Layer 5 of a small transformer language model trained on English Wikipedia (8 layers, counted from 0, width 64).
Take only the direct path to the model's output, skipping the later layers: a vector added to the residual stream pushes a token's score in proportion to its dot product with that token's output vector.

Output vectors of the tokens that the questions are about. A number n stands for n times 0.027.
" million.": 35 -13 1 -9 -20 5 -7 50 -37 57 -44 -1 -35 43 24 30 -33 -36 -41 -25 -23 62 17 29 -63 16 32 6 -18 -25 -47 7 -60 -26 16 11 3 -57 -21 96 -64 22 4 2 -46 33 14 24 34 -17 -14 -27 55 44 72 -28 -26 -14 64 -26 -40 -17 44 9
") / ": 63 -1 7 11 -20 18 -6 60 -32 10 -25 16 -30 63 6 19 -24 -52 -15 -16 5 7 -5 37 -30 -9 35 44 -63 -25 -5 -26 -6 -16 -6 -3 -13 3 -64 26 -58 10 1 -24 10 73 58 43 5 -41 -20 -10 25 46 35 -12 -25 -46 -1 33 -36 -47 15 28
" statistics==": 34 -24 30 -7 -5 -11 -7 58 -37 21 -6 24 -43 57 32 1 -5 -47 -30 -20 -1 -13 11 13 -48 -16 31 66 -5 22 -18 21 -53 45 15 6 -9 -45 -72 41 -74 5 33 -21 25 56 60 39 29 -42 -63 1 29 28 9 -26 -20 -17 32 -5 -34 -57 4 3
"- Preceded by:": -18 5 4 20 2 -15 -10 29 -47 26 -8 11 -31 50 10 18 -3 -39 -34 2 19 37 14 32 -66 -17 6 33 -45 7 -24 4 8 -3 -42 17 -40 -13 -31 16 -40 23 12 -4 -22 65 9 50 65 -8 -20 -37 25 27 -9 12 -1 3 -10 -24 -7 -19 0 28
" release date": 11 0 8 -15 -10 10 -20 44 -25 30 -23 -16 -1 28 11 35 -19 -69 -53 -36 44 21 -19 18 -56 -17 29 38 17 -2 -55 9 -20 15 -2 44 -1 -31 -23 52 -26 18 -9 -3 -28 33 28 37 29 -23 -15 4 16 34 40 -8 -3 -1 39 -39 -47 -17 -6 -7
"9": 14 -12 6 -13 2 -30 27 16 2 -19 19 1 2 18 -14 1 -10 -29 10 -15 16 11 13 -8 -13 -15 19 -13 -24 1 -20 -30 -24 -5 21 -6 17 0 10 12 -37 18 10 -18 0 23 -17 19 -6 2 11 7 2 -15 20 -4 -5 -20 32 3 -8 12 21 16
"amil": 24 -15 29 -5 3 -25 -26 7 -30 30 -17 -59 -6 37 50 35 -6 -20 -11 -1 -13 36 10 -17 -6 -40 32 -19 -15 -11 -48 -12 -26 -34 -1 9 -4 -6 -5 49 -25 6 -1 -21 24 41 30 46 20 3 -28 -25 14 17 3 -1 35 -29 0 28 -24 -15 9 18
"inguished": 5 25 -25 38 9 -23 10 61 -40 13 -28 -15 -22 -17 6 5 -39 -20 -38 -25 33 53 14 32 -13 -74 8 5 -25 -14 -33 16 -32 -18 -12 12 -24 1 -18 58 -65 8 49 -5 9 77 14 38 33 -12 5 -36 28 13 32 -9 -34 -29 1 3 -24 -2 58 -2
": The": -4 11 -36 19 13 -5 8 24 -1 0 -7 0 -8 15 14 3 -22 -10 -28 2 18 -18 -1 -4 -24 -6 -7 21 -20 18 -23 -16 -16 1 16 -11 -10 -20 -21 34 -24 6 20 -21 -8 30 1 9 45 10 -23 -42 20 3 33 12 12 -27 5 -12 18 5 35 -6
" | GP": 52 -17 20 24 4 8 9 50 -17 8 -40 0 -25 23 11 18 -14 -19 -53 -25 19 32 -6 45 -6 3 18 62 -9 26 -35 29 -41 -7 -16 14 0 -13 -60 8 -48 -18 64 -43 10 67 24 40 37 -51 -10 -32 5 0 40 -28 -4 -10 -20 -6 -46 -35 -35 16
"rehensive": 15 27 -49 45 -18 3 -9 37 -21 28 -26 1 14 26 18 14 -27 -18 -28 -19 6 -8 21 24 -2 0 10 -4 1 -10 -41 -11 -38 7 27 -10 -12 -28 -31 53 -41 -16 16 -27 -4 55 34 46 29 6 -18 -44 10 0 -7 -11 0 -26 7 -13 12 -14 40 -1
" votes": 17 -13 12 8 22 -36 11 37 -48 47 7 -10 -29 68 7 39 -17 -52 -46 -2 16 29 41 27 -9 -28 23 8 -14 -5 -63 -19 -29 2 -3 18 -10 -19 -24 61 -59 6 2 3 13 12 15 24 -4 -11 -5 -27 5 24 23 -15 -25 -49 46 -2 -12 -12 3 21
" | ": 0 -13 23 -24 -12 -9 4 10 2 3 -11 -4 8 16 -17 3 10 -28 8 21 -16 1 21 -1 -5 16 21 -10 26 0 -13 -2 0 19 -8 -1 5 -14 13 -11 8 -15 3 -19 11 15 -4 1 15 -24 5 -10 -12 25 -1 -1 -16 -41 9 9 4 -14 20 1
"ed into": 8 -16 -38 40 -5 0 25 31 2 13 -27 -28 -32 0 -2 21 -37 -7 -30 -6 19 10 5 23 -42 -2 -9 31 -30 -16 -12 -5 -26 -2 -19 12 -3 -48 -30 30 -71 33 -5 4 16 61 28 35 11 1 0 -16 24 44 30 21 12 -20 4 -39 1 -4 14 21
"urring": 27 13 1 7 -21 -23 11 32 -21 21 12 -10 -25 8 36 20 -9 -46 -33 -17 37 -14 22 -1 -7 -41 25 26 -33 10 -39 -12 -33 -15 5 -44 7 -18 -14 34 -15 19 18 -4 -35 50 38 51 26 15 -7 -16 38 15 23 -3 -42 -47 9 -13 -27 -17 30 16
" sax": 48 1 -4 28 -21 -3 8 49 -22 17 -26 -21 -32 29 9 28 -9 -32 -31 -20 27 10 1 -20 -33 -19 15 6 -68 -20 -22 42 -5 5 -21 -14 -6 -14 -31 58 -7 19 45 -18 22 48 18 39 6 -12 -52 -15 41 9 33 0 -10 -43 41 7 -28 -59 9 18
" Inf": -4 -14 -24 -2 -5 -15 -17 35 -7 -8 -11 -22 -9 -12 30 2 -26 0 -16 -14 4 18 19 -4 -8 2 10 -22 -23 23 -21 -5 -37 -7 -7 6 7 0 -20 40 -5 7 34 -13 16 26 33 27 5 -15 14 -9 25 24 16 -14 2 -19 19 -2 -17 -26 17 16
"on |  |": 7 -10 -17 6 -2 -33 11 15 -39 18 -36 0 -28 0 -13 28 -18 -32 -25 -7 11 62 23 17 -9 -2 30 28 -40 -17 -40 18 -25 11 3 3 -29 -48 -36 -7 -24 0 27 1 -35 51 44 27 21 22 3 -24 31 30 59 -2 5 -35 45 18 -32 -38 18 11
" de l'": 31 5 -7 2 9 -11 -22 42 -15 -6 -67 6 -35 26 14 -2 -37 -8 -51 -5 -6 -3 39 30 -53 8 8 9 -31 -8 -26 12 -39 18 -8 18 -5 -4 -23 61 -41 -11 26 -13 -21 64 40 19 17 12 -22 -12 34 38 50 -10 13 -38 1 22 -44 -6 12 1
"al code: ": 53 -13 -33 16 0 61 -11 67 -14 5 -39 -19 -39 29 4 39 -7 -30 -35 -2 26 -17 -29 55 -69 -27 47 3 4 16 -34 -9 -23 -23 -6 24 -16 -5 -64 50 -86 23 3 1 31 81 38 38 13 -19 -38 -38 10 53 47 9 27 -40 2 -8 -36 -46 -23 29
" name:": 31 18 -3 21 5 38 -1 44 -20 24 -41 3 -12 50 19 14 -20 -31 -24 0 18 -17 -51 33 -61 -29 10 52 -16 -1 -19 28 -39 -10 -4 24 -25 -38 -44 44 -55 -9 -3 -56 -41 32 37 40 32 4 -34 -62 22 26 1 20 0 5 9 -10 -8 26 30 20
"id not": 12 -11 -38 -10 -7 -40 6 3 -40 34 21 4 -50 53 25 30 0 -47 -53 -8 7 5 11 6 -31 9 18 21 -16 -2 -33 2 -30 -14 2 42 2 1 -64 46 -28 2 59 -2 2 41 10 55 -21 6 -37 -29 10 52 34 18 -32 8 31 4 -3 -53 -12 22
" | Final": 41 -2 -11 3 -12 -12 1 43 -19 30 -11 -9 -18 16 -1 25 -20 -20 -40 -25 2 16 21 -10 1 -23 10 35 -19 -1 -41 -11 -28 1 11 5 -4 -27 -47 -3 -33 2 32 1 -9 65 25 33 27 -2 -19 -6 -9 18 44 -14 23 -44 26 4 -25 -42 22 31
" Historic": -2 -12 -25 16 -33 18 -27 47 -23 4 4 -6 -21 25 36 11 6 14 -18 -5 22 15 2 30 -20 -30 6 6 1 5 -14 12 -38 3 3 41 -39 -21 -40 43 -62 17 22 -26 -10 40 21 45 28 27 -33 -42 12 34 45 -22 -25 -20 -2 -32 5 -35 10 11
"- Champions": 35 -14 22 27 2 -12 11 39 -12 22 -6 -23 -62 60 33 22 -37 -33 -44 -6 28 -5 -25 21 -49 -39 22 40 -37 -5 -39 12 -31 25 -25 44 6 5 -35 -1 -64 35 11 -5 11 75 40 54 26 2 -44 -29 14 -21 13 3 -33 -15 9 -17 -21 -17 -6 45
" regular season": 48 -2 -14 16 18 -16 13 28 -14 11 -6 -21 -27 31 15 19 -29 -53 -49 -16 25 6 16 22 -19 2 16 24 -23 -7 -32 7 -17 0 29 14 -10 -1 -28 13 -55 -21 21 -8 -21 27 38 46 1 -45 -6 -27 29 17 42 -18 1 -36 46 -1 -16 -35 8 26
"ried": 26 -10 -12 18 -26 -17 2 15 -8 46 -33 -42 -19 21 24 -3 -29 -15 -29 -15 13 42 -18 16 5 -23 0 23 -4 -14 -13 23 -23 -19 -16 18 -15 1 -1 63 -26 15 3 -37 -23 54 12 32 42 18 -48 3 -5 36 14 4 -19 -24 -16 -7 -11 -13 40 4
" | Notes |": 17 0 -28 22 -30 -10 23 56 -36 38 -18 0 -27 6 -14 31 -17 -54 -22 -4 -17 41 24 34 14 -23 19 36 -10 1 -36 11 -35 31 -4 3 -12 -44 -41 28 -51 -28 34 -9 -31 52 40 26 1 9 -7 11 18 35 41 11 -21 -17 -30 23 -41 -6 -8 0
" | GBR": 39 7 -4 10 -9 -9 0 41 -30 29 -15 1 -33 2 16 -4 -28 -20 -21 -3 -4 23 6 6 -43 8 7 34 -35 7 -18 -6 13 -8 -9 19 -6 -15 -34 22 -34 6 13 -27 -7 61 -6 24 17 4 -13 -13 18 18 19 -23 -6 -8 21 -12 -31 -17 15 41
"ecessor": 46 38 -6 22 19 -10 8 46 -21 47 -15 -45 -50 32 -6 24 -15 -19 -36 -46 50 -6 -4 35 -50 -6 39 61 -24 43 -40 28 -58 8 -69 10 -40 -19 -44 56 -60 -1 -22 2 -12 46 18 50 40 22 -24 -37 42 28 12 -6 -14 11 21 -60 -41 -9 5 5

Output weights of attention head 1. The head adds the sum of these rows, row i times number i of z. A number n stands for n times 0.011.
o0: -3 9 -32 3 -53 30 -2 12 12 18 1 16 0 -9 -33 -25 11 -27 0 38 -26 11 15 13 43 -12 -20 10 26 -8 -28 -18 -46 15 -5 2 -36 -11 24 -23 -41 17 -29 15 -15 21 10 17 10 61 3 9 14 -1 -1 -42 37 3 -25 -5 5 -9 36 15
o1: 20 26 -16 -20 -9 -37 -69 4 -31 7 -3 18 -40 -8 -7 -10 3 5 18 -10 12 -4 -23 -45 -28 17 -7 29 -28 28 9 -10 -5 53 13 -3 15 -9 25 2 32 11 -17 -14 28 18 -58 -8 16 13 44 27 -26 21 -5 18 -9 28 -17 -24 -8 10 -7 40
o2: 32 2 -6 25 -13 -32 46 -16 20 -2 11 -26 41 -39 19 25 -47 -1 -40 -12 -2 6 -8 -3 29 -8 -28 15 -11 22 -3 -4 48 3 -17 4 12 -10 -10 -37 18 21 15 41 0 4 -13 17 1 -16 9 -38 -29 -11 -2 6 -22 -5 -5 -9 25 2 15 13
o3: -5 -2 -8 -16 -23 28 -9 17 21 3 24 31 18 33 17 19 -33 1 -34 30 18 14 -9 -13 5 1 24 12 25 -3 -19 -44 -16 31 15 -21 -30 2 -7 2 22 30 -1 18 19 -25 -13 -12 10 15 21 -27 -17 13 17 0 -31 -27 1 7 -10 -43 -40 -21
o4: 8 -14 28 12 25 16 40 -3 -9 62 12 1 25 10 -11 31 13 14 2 -18 -34 -4 -8 3 -13 -22 -22 -10 -14 27 35 -22 -40 -18 17 19 -30 6 9 15 28 -18 -9 -22 39 -1 5 17 -4 2 -4 -27 -11 -35 4 -39 -30 -7 -4 -19 -14 6 -1 2
o5: 9 38 22 39 -3 -11 29 -9 -16 -6 -18 -30 -3 -21 -17 -9 -23 17 -2 16 41 -4 -12 -11 -34 -9 0 -13 -20 25 -28 -6 -5 23 17 10 12 -6 -18 -36 10 23 10 -5 16 -8 9 33 -1 6 -9 -19 -14 -15 6 2 -39 -2 30 21 -18 -15 25 6
o6: 8 17 -17 5 20 -49 -19 27 4 12 7 34 -26 8 6 -52 -1 3 -44 -14 -13 -30 19 19 8 6 -37 5 43 -1 19 -8 41 -16 -17 9 11 15 -5 9 -44 -16 11 12 59 -7 -21 -12 1 5 1 2 -34 13 -8 3 -45 35 20 0 27 -4 -4 36
o7: 5 51 22 9 6 -2 28 13 -13 -23 -27 -7 -35 -16 11 -6 -7 -46 5 20 48 32 -20 7 -11 -2 -3 24 11 -5 -21 3 26 -15 -38 43 -30 -6 16 9 14 10 1 34 4 2 -22 -10 -39 22 15 15 13 -3 -8 -29 0 2 -21 -19 -9 26 -12 -26
o8: -7 18 -9 17 47 -2 14 4 3 -11 32 9 22 25 -12 15 70 -10 1 21 -10 -15 4 -19 44 37 -4 -36 -6 -13 4 8 1 -6 -7 53 -36 11 -30 -16 -5 -77 -43 16 26 7 0 -11 -1 -15 -7 20 -19 9 -19 -8 -21 13 1 7 -3 -9 2 -21
o9: -6 23 36 -29 -12 3 3 0 42 -3 -6 4 5 -24 23 -28 -38 16 42 13 -12 44 -19 3 -22 18 5 49 -10 -13 6 -5 -40 11 -2 -3 67 18 42 -3 22 -12 -3 11 -4 5 -21 -28 -9 -29 -15 -20 -14 -12 -32 -10 29 -15 -31 12 14 -31 -11 24
o10: 39 30 -2 9 -31 47 -3 -21 7 -5 3 -38 19 -27 -42 -4 17 12 -7 11 -20 -3 -39 45 -18 50 14 10 31 -19 4 -7 1 -31 -32 6 -18 -11 -5 1 -25 38 0 9 -10 10 -33 24 -20 12 -11 -4 34 -9 28 -14 -3 8 -21 13 9 -2 1 -17
o11: 20 6 12 -26 19 -21 -1 -37 -11 -14 -10 -25 11 -7 26 11 31 -24 27 2 -11 10 16 -23 11 6 8 0 -5 -13 -38 -24 -16 15 -24 -27 36 18 -13 14 -20 10 25 30 -1 8 -21 -19 22 36 28 -6 -22 9 -9 23 14 -14 -15 24 -3 -37 -10 1
o12: -3 9 -3 6 34 -27 20 19 30 -31 26 -46 -1 -5 -8 -4 40 5 20 -7 -5 24 36 30 -29 25 -7 -9 12 -20 -16 -35 -27 6 9 -9 -21 -12 16 14 1 10 -2 -9 -1 -41 -34 -18 2 -41 20 -6 6 31 -5 8 13 -11 15 19 -9 -6 3 8
o13: -12 -12 20 -1 42 17 11 19 7 -37 19 -14 -8 -8 23 -8 -28 28 -18 -28 2 15 -5 32 19 33 -20 14 -9 12 17 -13 18 -10 -16 -14 16 -24 -10 -17 2 0 4 -11 -26 2 -21 -12 -1 13 10 19 -8 10 -7 -18 -18 42 14 -26 6 -2 -10 1
o14: -28 -12 13 -15 6 34 -50 5 -9 -19 -5 -9 5 7 -18 -6 26 -12 17 -4 -5 -24 49 -46 28 21 5 14 -16 14 -4 5 -45 2 -28 2 37 -5 -23 2 -34 36 -22 32 29 -28 67 -6 33 -16 24 17 -2 41 -11 -33 -10 -25 18 -9 33 -36 -21 29
o15: -9 -32 20 -21 -4 -13 3 7 9 54 3 -8 -18 57 -10 5 -1 5 23 27 1 13 32 -12 13 -9 7 7 -10 -3 -16 36 22 -16 -50 14 -5 1 -11 -40 -14 20 -14 -7 38 -6 7 6 -31 8 -17 1 -18 -20 -33 27 -19 -2 -7 11 1 11 3 -23
o16: 19 17 -9 -9 -2 31 -6 9 30 -26 23 5 27 19 -4 -21 -13 -6 -32 13 -7 17 -12 -11 -11 19 -19 -16 -1 -42 7 29 -7 -15 1 -39 4 4 36 -6 -3 -4 19 -44 54 0 -22 0 -28 -26 -10 5 20 -18 10 -17 8 59 -1 1 -29 -39 16 15
o17: 26 -21 6 4 -33 -16 28 -9 -4 4 10 -30 -49 10 -14 24 6 6 1 -20 14 -28 -20 -23 35 -22 -20 24 -42 5 -14 -9 48 38 25 -40 54 0 -9 -5 21 -11 12 30 -12 17 9 -1 -34 -5 -8 29 -3 -11 3 -8 5 -9 -8 22 1 19 -24 27
o18: -15 -20 52 -28 -24 -22 24 -12 -25 39 14 7 -8 40 -17 13 12 -37 18 4 9 11 -17 -15 -8 -20 33 40 8 12 7 -29 12 -15 13 -31 17 -14 -19 -33 -28 17 -8 -29 15 21 39 21 -11 -18 28 -25 5 16 -35 -10 -21 34 27 -47 -1 -22 16 -5
o19: 7 39 11 -23 -20 8 1 -4 24 -17 3 2 -24 -3 -5 -44 6 14 34 32 -24 16 9 -16 -24 -6 13 1 32 -36 36 1 8 -2 14 -20 3 -9 7 15 24 5 19 -17 -13 44 -24 -27 -30 -20 13 44 10 29 9 -36 -39 31 33 -12 2 -94 3 -11
o20: -15 26 38 -3 7 -21 -32 -3 -32 29 -8 22 33 16 8 -13 -29 -17 4 11 -32 40 19 2 -12 -35 -5 -10 -3 -25 20 4 38 -4 -27 17 11 -14 -8 6 13 0 -1 25 -20 -27 -19 13 -11 11 -20 36 17 -13 5 -15 19 -6 15 -21 -30 -5 3 11
o21: -31 -10 -31 -12 -20 41 -4 -3 19 10 -2 3 15 -13 11 -12 15 11 -13 -5 -12 -13 -5 27 7 -15 14 0 27 -6 -31 -9 -10 12 8 -13 24 9 -6 -12 16 41 19 29 -35 -34 79 -14 9 0 3 -6 -17 -9 3 -18 22 15 -30 3 -19 -13 -8 -8
o22: 17 2 37 -1 18 14 8 -35 1 -5 -14 48 -17 19 20 -54 22 -13 -11 15 15 -29 -30 -29 -17 28 6 -22 -35 -31 -7 15 54 5 -2 10 13 11 -24 11 1 9 -18 12 -9 4 11 -11 44 -33 13 -12 -18 55 19 -35 24 -1 -30 22 -7 -22 -26 9
o23: -44 6 33 -8 -15 -15 0 -15 5 15 6 -8 -13 -21 -39 10 -20 -11 10 -4 6 22 31 21 -48 2 4 -39 -24 -2 50 7 -10 27 22 7 -8 6 -14 44 -5 -45 13 -15 40 -35 -14 -2 48 11 58 22 10 -18 -46 9 -40 23 6 -10 -37 37 -1 -2
o24: 13 13 25 1 -21 -26 -20 27 -28 16 11 11 -16 -13 -4 -6 -15 35 0 -37 38 11 19 38 3 12 -32 -7 10 -23 33 2 -34 -17 9 -25 2 -2 12 -50 5 -8 -23 18 12 -25 7 20 10 7 33 26 -23 7 -3 -27 18 -25 10 2 -1 5 18 -8
o25: 25 -1 2 -12 26 -53 -29 2 18 4 6 30 -9 -9 -39 -28 -25 -27 -20 18 33 -11 4 22 -6 -15 7 -2 47 2 -3 -14 -26 20 -23 9 21 13 9 15 -3 -38 -5 18 -14 -18 -18 6 -16 -16 0 26 9 16 11 9 13 21 -4 -15 7 19 6 19
o26: 8 -9 -13 13 6 -4 -9 -24 -39 39 -5 -1 -19 -31 -3 -6 -7 -13 -18 9 -17 34 4 -3 14 14 25 7 -36 -25 41 -10 -5 -12 -24 -22 -14 29 -22 -52 -14 1 0 -19 21 0 22 -6 -3 5 -3 50 6 3 -14 37 -41 -5 61 37 11 -1 1 36
o27: 13 -31 25 12 16 27 9 19 13 -19 28 -17 -8 20 6 -19 14 8 15 -13 -38 -10 33 14 9 5 0 -25 11 63 -30 -12 19 -8 31 19 -33 19 -31 -44 -5 -18 26 -25 35 13 -1 6 3 4 12 -29 34 -22 -7 -13 -17 -30 -21 -4 -7 -5 -30 17
o28: -39 17 -19 -3 4 -19 -22 8 19 -21 -27 22 1 -16 9 3 25 10 9 -9 6 -14 -32 -13 24 10 -6 -26 60 -6 10 13 -39 38 29 -16 28 -21 29 -7 25 10 3 -25 19 20 16 0 1 -25 -67 26 7 36 30 -29 1 -16 -43 13 -10 4 -5 13
o29: -31 -24 -21 -6 9 2 -33 -19 19 21 19 19 -2 10 -30 -13 50 -2 6 -5 7 3 19 -57 -10 -17 14 40 -12 -6 14 -31 8 6 11 -1 16 43 -1 -24 -31 25 -6 -2 1 -11 -25 -2 49 10 -3 37 -25 16 -25 -34 -11 7 35 3 -6 36 -26 -2
o30: 32 -3 15 -4 -6 -10 -37 36 23 45 37 -14 -8 32 -10 33 -57 -71 23 -41 6 -26 -9 -24 -13 12 7 24 4 -21 1 8 -3 -9 -1 6 22 -9 -26 -42 27 -23 14 -5 -27 13 7 -4 2 21 6 -8 -2 -19 1 5 39 15 -30 -1 -8 38 10 13
o31: 20 7 25 -6 -2 -8 -19 -8 32 26 -19 4 5 25 -3 -9 11 -7 -40 -9 -25 -40 12 40 9 20 4 -19 -24 -2 -2 -1 -22 1 41 20 0 -3 -19 0 -12 -38 -26 16 1 4 -21 -17 9 -26 -18 14 -24 3 57 31 -1 -6 37 2 -5 32 1 -3

Each question shows a token from some text and the vector z that the head gathered there. A number n stands for n times 0.052.

"| ": -9 -9 21 8 10 -37 -18 -15 24 -13 -24 36 51 -11 -50 19 -57 87 -5 3 -6 -3 1 2 -15 24 -4 -26 7 21 -4 8
Pushed down most: " Historic"

"===": 12 -4 22 -1 2 4 -7 -21 -14 -7 10 2 32 -19 -6 -5 -19 -8 4 -15 -3 7 1 3 -3 -1 -7 -6 0 -2 7 -4
Pushed up most: "rehensive"

"),": 25 7 18 -3 1 6 -19 -3 -22 -19 28 -3 24 -6 -8 -10 -9 -4 3 1 -13 2 3 7 14 -10 1 -5 -9 8 -8 -11
Pushed up most: "ed into"

" | Le": -23 28 17 -28 -7 -1 11 -18 -9 -18 -15 -17 -21 13 -8 10 -1 42 15 -40 -19 4 -32 -1 9 -10 -14 2 0 0 1 -29
Pushed down most: " million."

"\n": 18 6 51 12 2 -9 13 -22 22 -33 -5 2 10 5 -17 -2 -20 34 14 6 2 -14 -4 -4 11 2 5 24 -4 -21 27 1
Pushed up most: " | Final"

" (": -19 -52 32 13 4 -4 -21 -14 -9 -2 -14 -6 -23 -47 -24 30 -11 -21 14 -26 -2 8 -8 4 -50 9 -17 -1 32 -20 -45 4
Pushed down most: " | GBR"

" history": 27 0 18 5 14 -1 -12 -19 -13 -25 11 -9 36 -18 -10 -11 -15 -5 -12 0 1 9 7 18 12 2 -7 -16 -10 -5 12 9
Which two tokens does it push up most, strongest first? " million.", "rehensive"

"off": 9 0 23 18 5 -9 -34 -17 2 -23 7 -6 16 -12 -30 13 -16 13 0 -1 12 17 16 4 0 -6 -1 -2 -6 -5 -10 -1
Which two tokens does it push up most, strongest first? "on |  |", " | Notes |"

"cher": -7 -13 20 -11 -4 -6 -7 -9 -28 -1 1 -13 -23 -18 -21 14 -15 -19 -1 -25 -2 7 -6 3 -27 3 -15 -2 25 -9 -28 1
Pushed down most: ") / "

"90": 6 -4 19 18 -14 1 16 -22 4 5 -12 0 6 -19 -18 48 -5 -1 47 51 -2 -32 -10 -15 -21 8 -14 26 17 2 -18 8
Pushed up most: " statistics=="

".": -4 19 22 -18 3 -10 -11 -14 -30 -19 14 -22 6 -8 -11 0 -28 -12 -6 -17 13 -5 16 -1 -11 -9 -8 -3 -24 2 -31 -18
Pushed up most: "- Preceded by:"

"36": -21 15 -1 -21 10 -18 11 19 12 -27 -4 12 12 19 -1 0 -40 5 64 24 15 -37 12 -4 -9 28 7 37 -29 45 -9 4
Pushed down most: "rehensive"

" T": -16 -5 24 24 9 -3 1 -9 -3 -40 -22 -17 -9 4 -22 9 -16 48 -10 -32 6 21 -10 32 -1 -16 -16 -1 -3 7 -7 -6
Pushed down most: " million."

" E": -17 15 15 -1 13 2 -11 -23 -28 -12 -21 -1 -8 13 -28 11 -6 45 -2 -21 -2 18 -39 15 -2 -5 -6 12 15 1 11 -18
Which two tokens does it push up most, strongest first? "urring", "- Champions"

" F": -1 12 23 6 0 -12 -30 -10 -31 -25 -1 -15 12 30 -10 -10 -29 -20 -14 -5 -12 13 0 6 -16 7 -3 20 7 16 3 6
Which two tokens does it push up most, strongest first? ": The", " Historic"

" single": 12 5 24 -4 3 -4 3 -11 -32 -12 9 -8 32 -3 -6 -1 -15 -5 15 -3 -13 -5 5 10 11 16 -8 -10 -7 10 6 -1
Pushed down most: " sax"

" Google": 8 1 18 -4 -9 4 4 -25 -37 -12 10 -9 18 0 -19 4 -19 -21 12 -29 -7 10 -13 5 -3 -9 -7 4 -12 -15 6 -8
Pushed up most: " name:"

"6": 14 7 14 -16 -10 -14 13 1 3 -24 -24 17 37 4 -40 -10 0 38 20 4 5 -61 -24 9 -8 40 -2 -1 -17 44 -16 8
Pushed down most: "al code: "

" |": -7 13 59 -37 5 -15 19 -17 -17 23 9 -29 9 16 -8 13 3 -2 8 -25 -11 -7 6 -7 -13 20 -3 38 8 1 -44 16
Pushed up most: " | GP"

"- O": 3 0 26 -8 3 -8 -23 -28 10 -21 -5 -8 13 -10 -41 30 -16 26 -10 -8 7 10 8 -10 -22 7 -7 3 10 -9 -7 0
Pushed up most: " | Notes |"

" Gall": 7 18 30 -18 -4 8 25 -15 -38 -20 -14 -21 15 9 -12 11 -17 10 8 -36 -8 5 -15 8 -5 -17 -1 14 1 -20 -5 -10
Pushed down most: " | "

" Son": -23 21 22 -11 8 -11 -21 -33 4 -26 -22 -10 -2 2 -15 22 -15 68 5 -28 0 21 -17 2 1 -7 -9 -16 -2 -11 -1 -25
Pushed up most: "urring"

"ther": -6 15 17 -9 10 4 -4 -9 -28 -15 -16 4 -10 2 -27 2 -1 47 7 -23 -4 9 -40 9 2 -7 -4 16 7 0 8 -27
Which two tokens does it push up most, strongest first? "urring", "- Champions"

"in (": -13 -58 44 26 22 4 -26 -34 -17 14 -17 -5 -35 -40 -33 61 -10 -29 24 -9 23 6 -2 3 -41 0 12 -18 15 -17 -35 -17
Pushed up most: "amil"

" Library": 1 -10 -3 7 -3 -6 8 -14 -15 -18 22 -38 12 15 18 -7 -1 -33 -15 -16 8 28 -21 -11 6 -15 -28 26 11 -11 -22 -18
Pushed up most: " Historic"

"aste": -14 10 24 -3 -20 10 -3 -29 -24 -25 25 -23 1 -19 -29 13 -12 -18 -2 -28 -5 2 10 -5 5 5 -16 5 -4 -28 4 1
Which two tokens does it push up most, strongest first? " name:", "al code: "

"Sh": 23 7 27 -3 -5 -4 -16 -42 -7 -12 -11 -17 12 -11 -25 17 1 15 -1 13 -2 8 -4 16 -12 -16 1 -7 11 -15 24 10
Pushed down most: "ecessor"

"88": 10 0 49 -23 6 -17 22 -13 -4 4 10 -21 12 13 -19 12 -4 -2 13 -14 -7 -11 4 -5 -13 16 -9 41 2 7 -25 16
Pushed up most: " | GP"

" ": -4 5 21 24 -16 -20 -32 -8 -31 -34 -12 -33 26 8 -7 5 -15 -23 6 -12 2 19 22 16 -4 8 -27 1 -4 15 -7 5
Which two tokens does it push up most, strongest first? " release date", " million."

"====": 32 2 22 -11 -10 -11 -14 -32 10 -17 -1 -6 30 -22 -13 12 -16 17 -1 12 -6 -6 8 21 -10 2 11 -16 -2 0 21 13
Pushed down most: " | GP"

" Hoff": 8 12 16 -10 1 -18 36 4 3 -29 -2 -28 26 7 -17 9 -18 4 -3 -37 2 6 14 6 3 12 -18 8 7 11 -2 2
Pushed down most: " sax"

"954": 3 -1 41 -11 0 -3 12 -25 -19 -12 6 -11 -8 12 -30 3 -29 -22 5 -14 -8 7 -10 3 -52 1 -17 9 7 -14 5 -12
Pushed up most: " name:"

"aw": 9 -9 30 2 13 3 -5 -24 -17 -15 -3 -15 11 -3 -7 10 5 17 16 -3 2 16 -20 8 16 1 7 -6 -7 4 13 -5
Pushed up most: "urring"

"tr": -9 -29 16 15 18 -16 -1 -8 -5 10 -10 12 12 -22 -35 26 11 19 -10 -44 -5 18 -9 27 -35 -11 -4 25 53 -15 -21 -1
Pushed up most: "amil"

"ack": 1 -8 22 -4 5 -11 -6 -16 -21 -12 -10 -9 14 -3 -24 14 -2 14 3 -7 12 5 -7 8 -4 10 7 2 11 1 -3 -13
Pushed down most: "al code: "

", while the": 9 19 46 -13 10 5 20 -10 -24 -13 -12 -25 3 -9 -20 24 -28 2 20 -18 -9 -14 -5 3 -4 2 -13 6 -13 -15 12 -8
Which two tokens does it push up most, strongest first? "- Champions", "ecessor"

"-": 8 10 35 9 1 -7 -14 -2 -4 -3 4 6 20 0 -27 -2 -18 9 27 2 -2 -41 -11 -4 -2 23 8 10 -15 14 -8 34
Which two tokens does it push up most, strongest first? " votes", "9"

" in the ": 23 1 25 -9 -13 -12 -1 -24 3 -7 2 -6 26 -11 -10 9 -9 12 0 8 -9 -7 -2 7 -6 7 8 -5 -6 3 22 7
Which two tokens does it push up most, strongest first? " | Notes |", " | Final"

"2": -7 -26 21 32 1 -46 -24 -17 22 -2 -27 35 45 -15 -42 14 -43 68 -25 9 -7 4 -4 -14 -22 21 -10 1 9 -8 14 -2
Pushed up most: " | Notes |"

" | ": -3 16 34 -11 0 -4 -9 2 -12 -4 13 1 10 18 -17 1 -19 5 40 17 5 -52 -12 -16 -11 12 22 13 -29 22 -14 18
Pushed up most: " | GBR"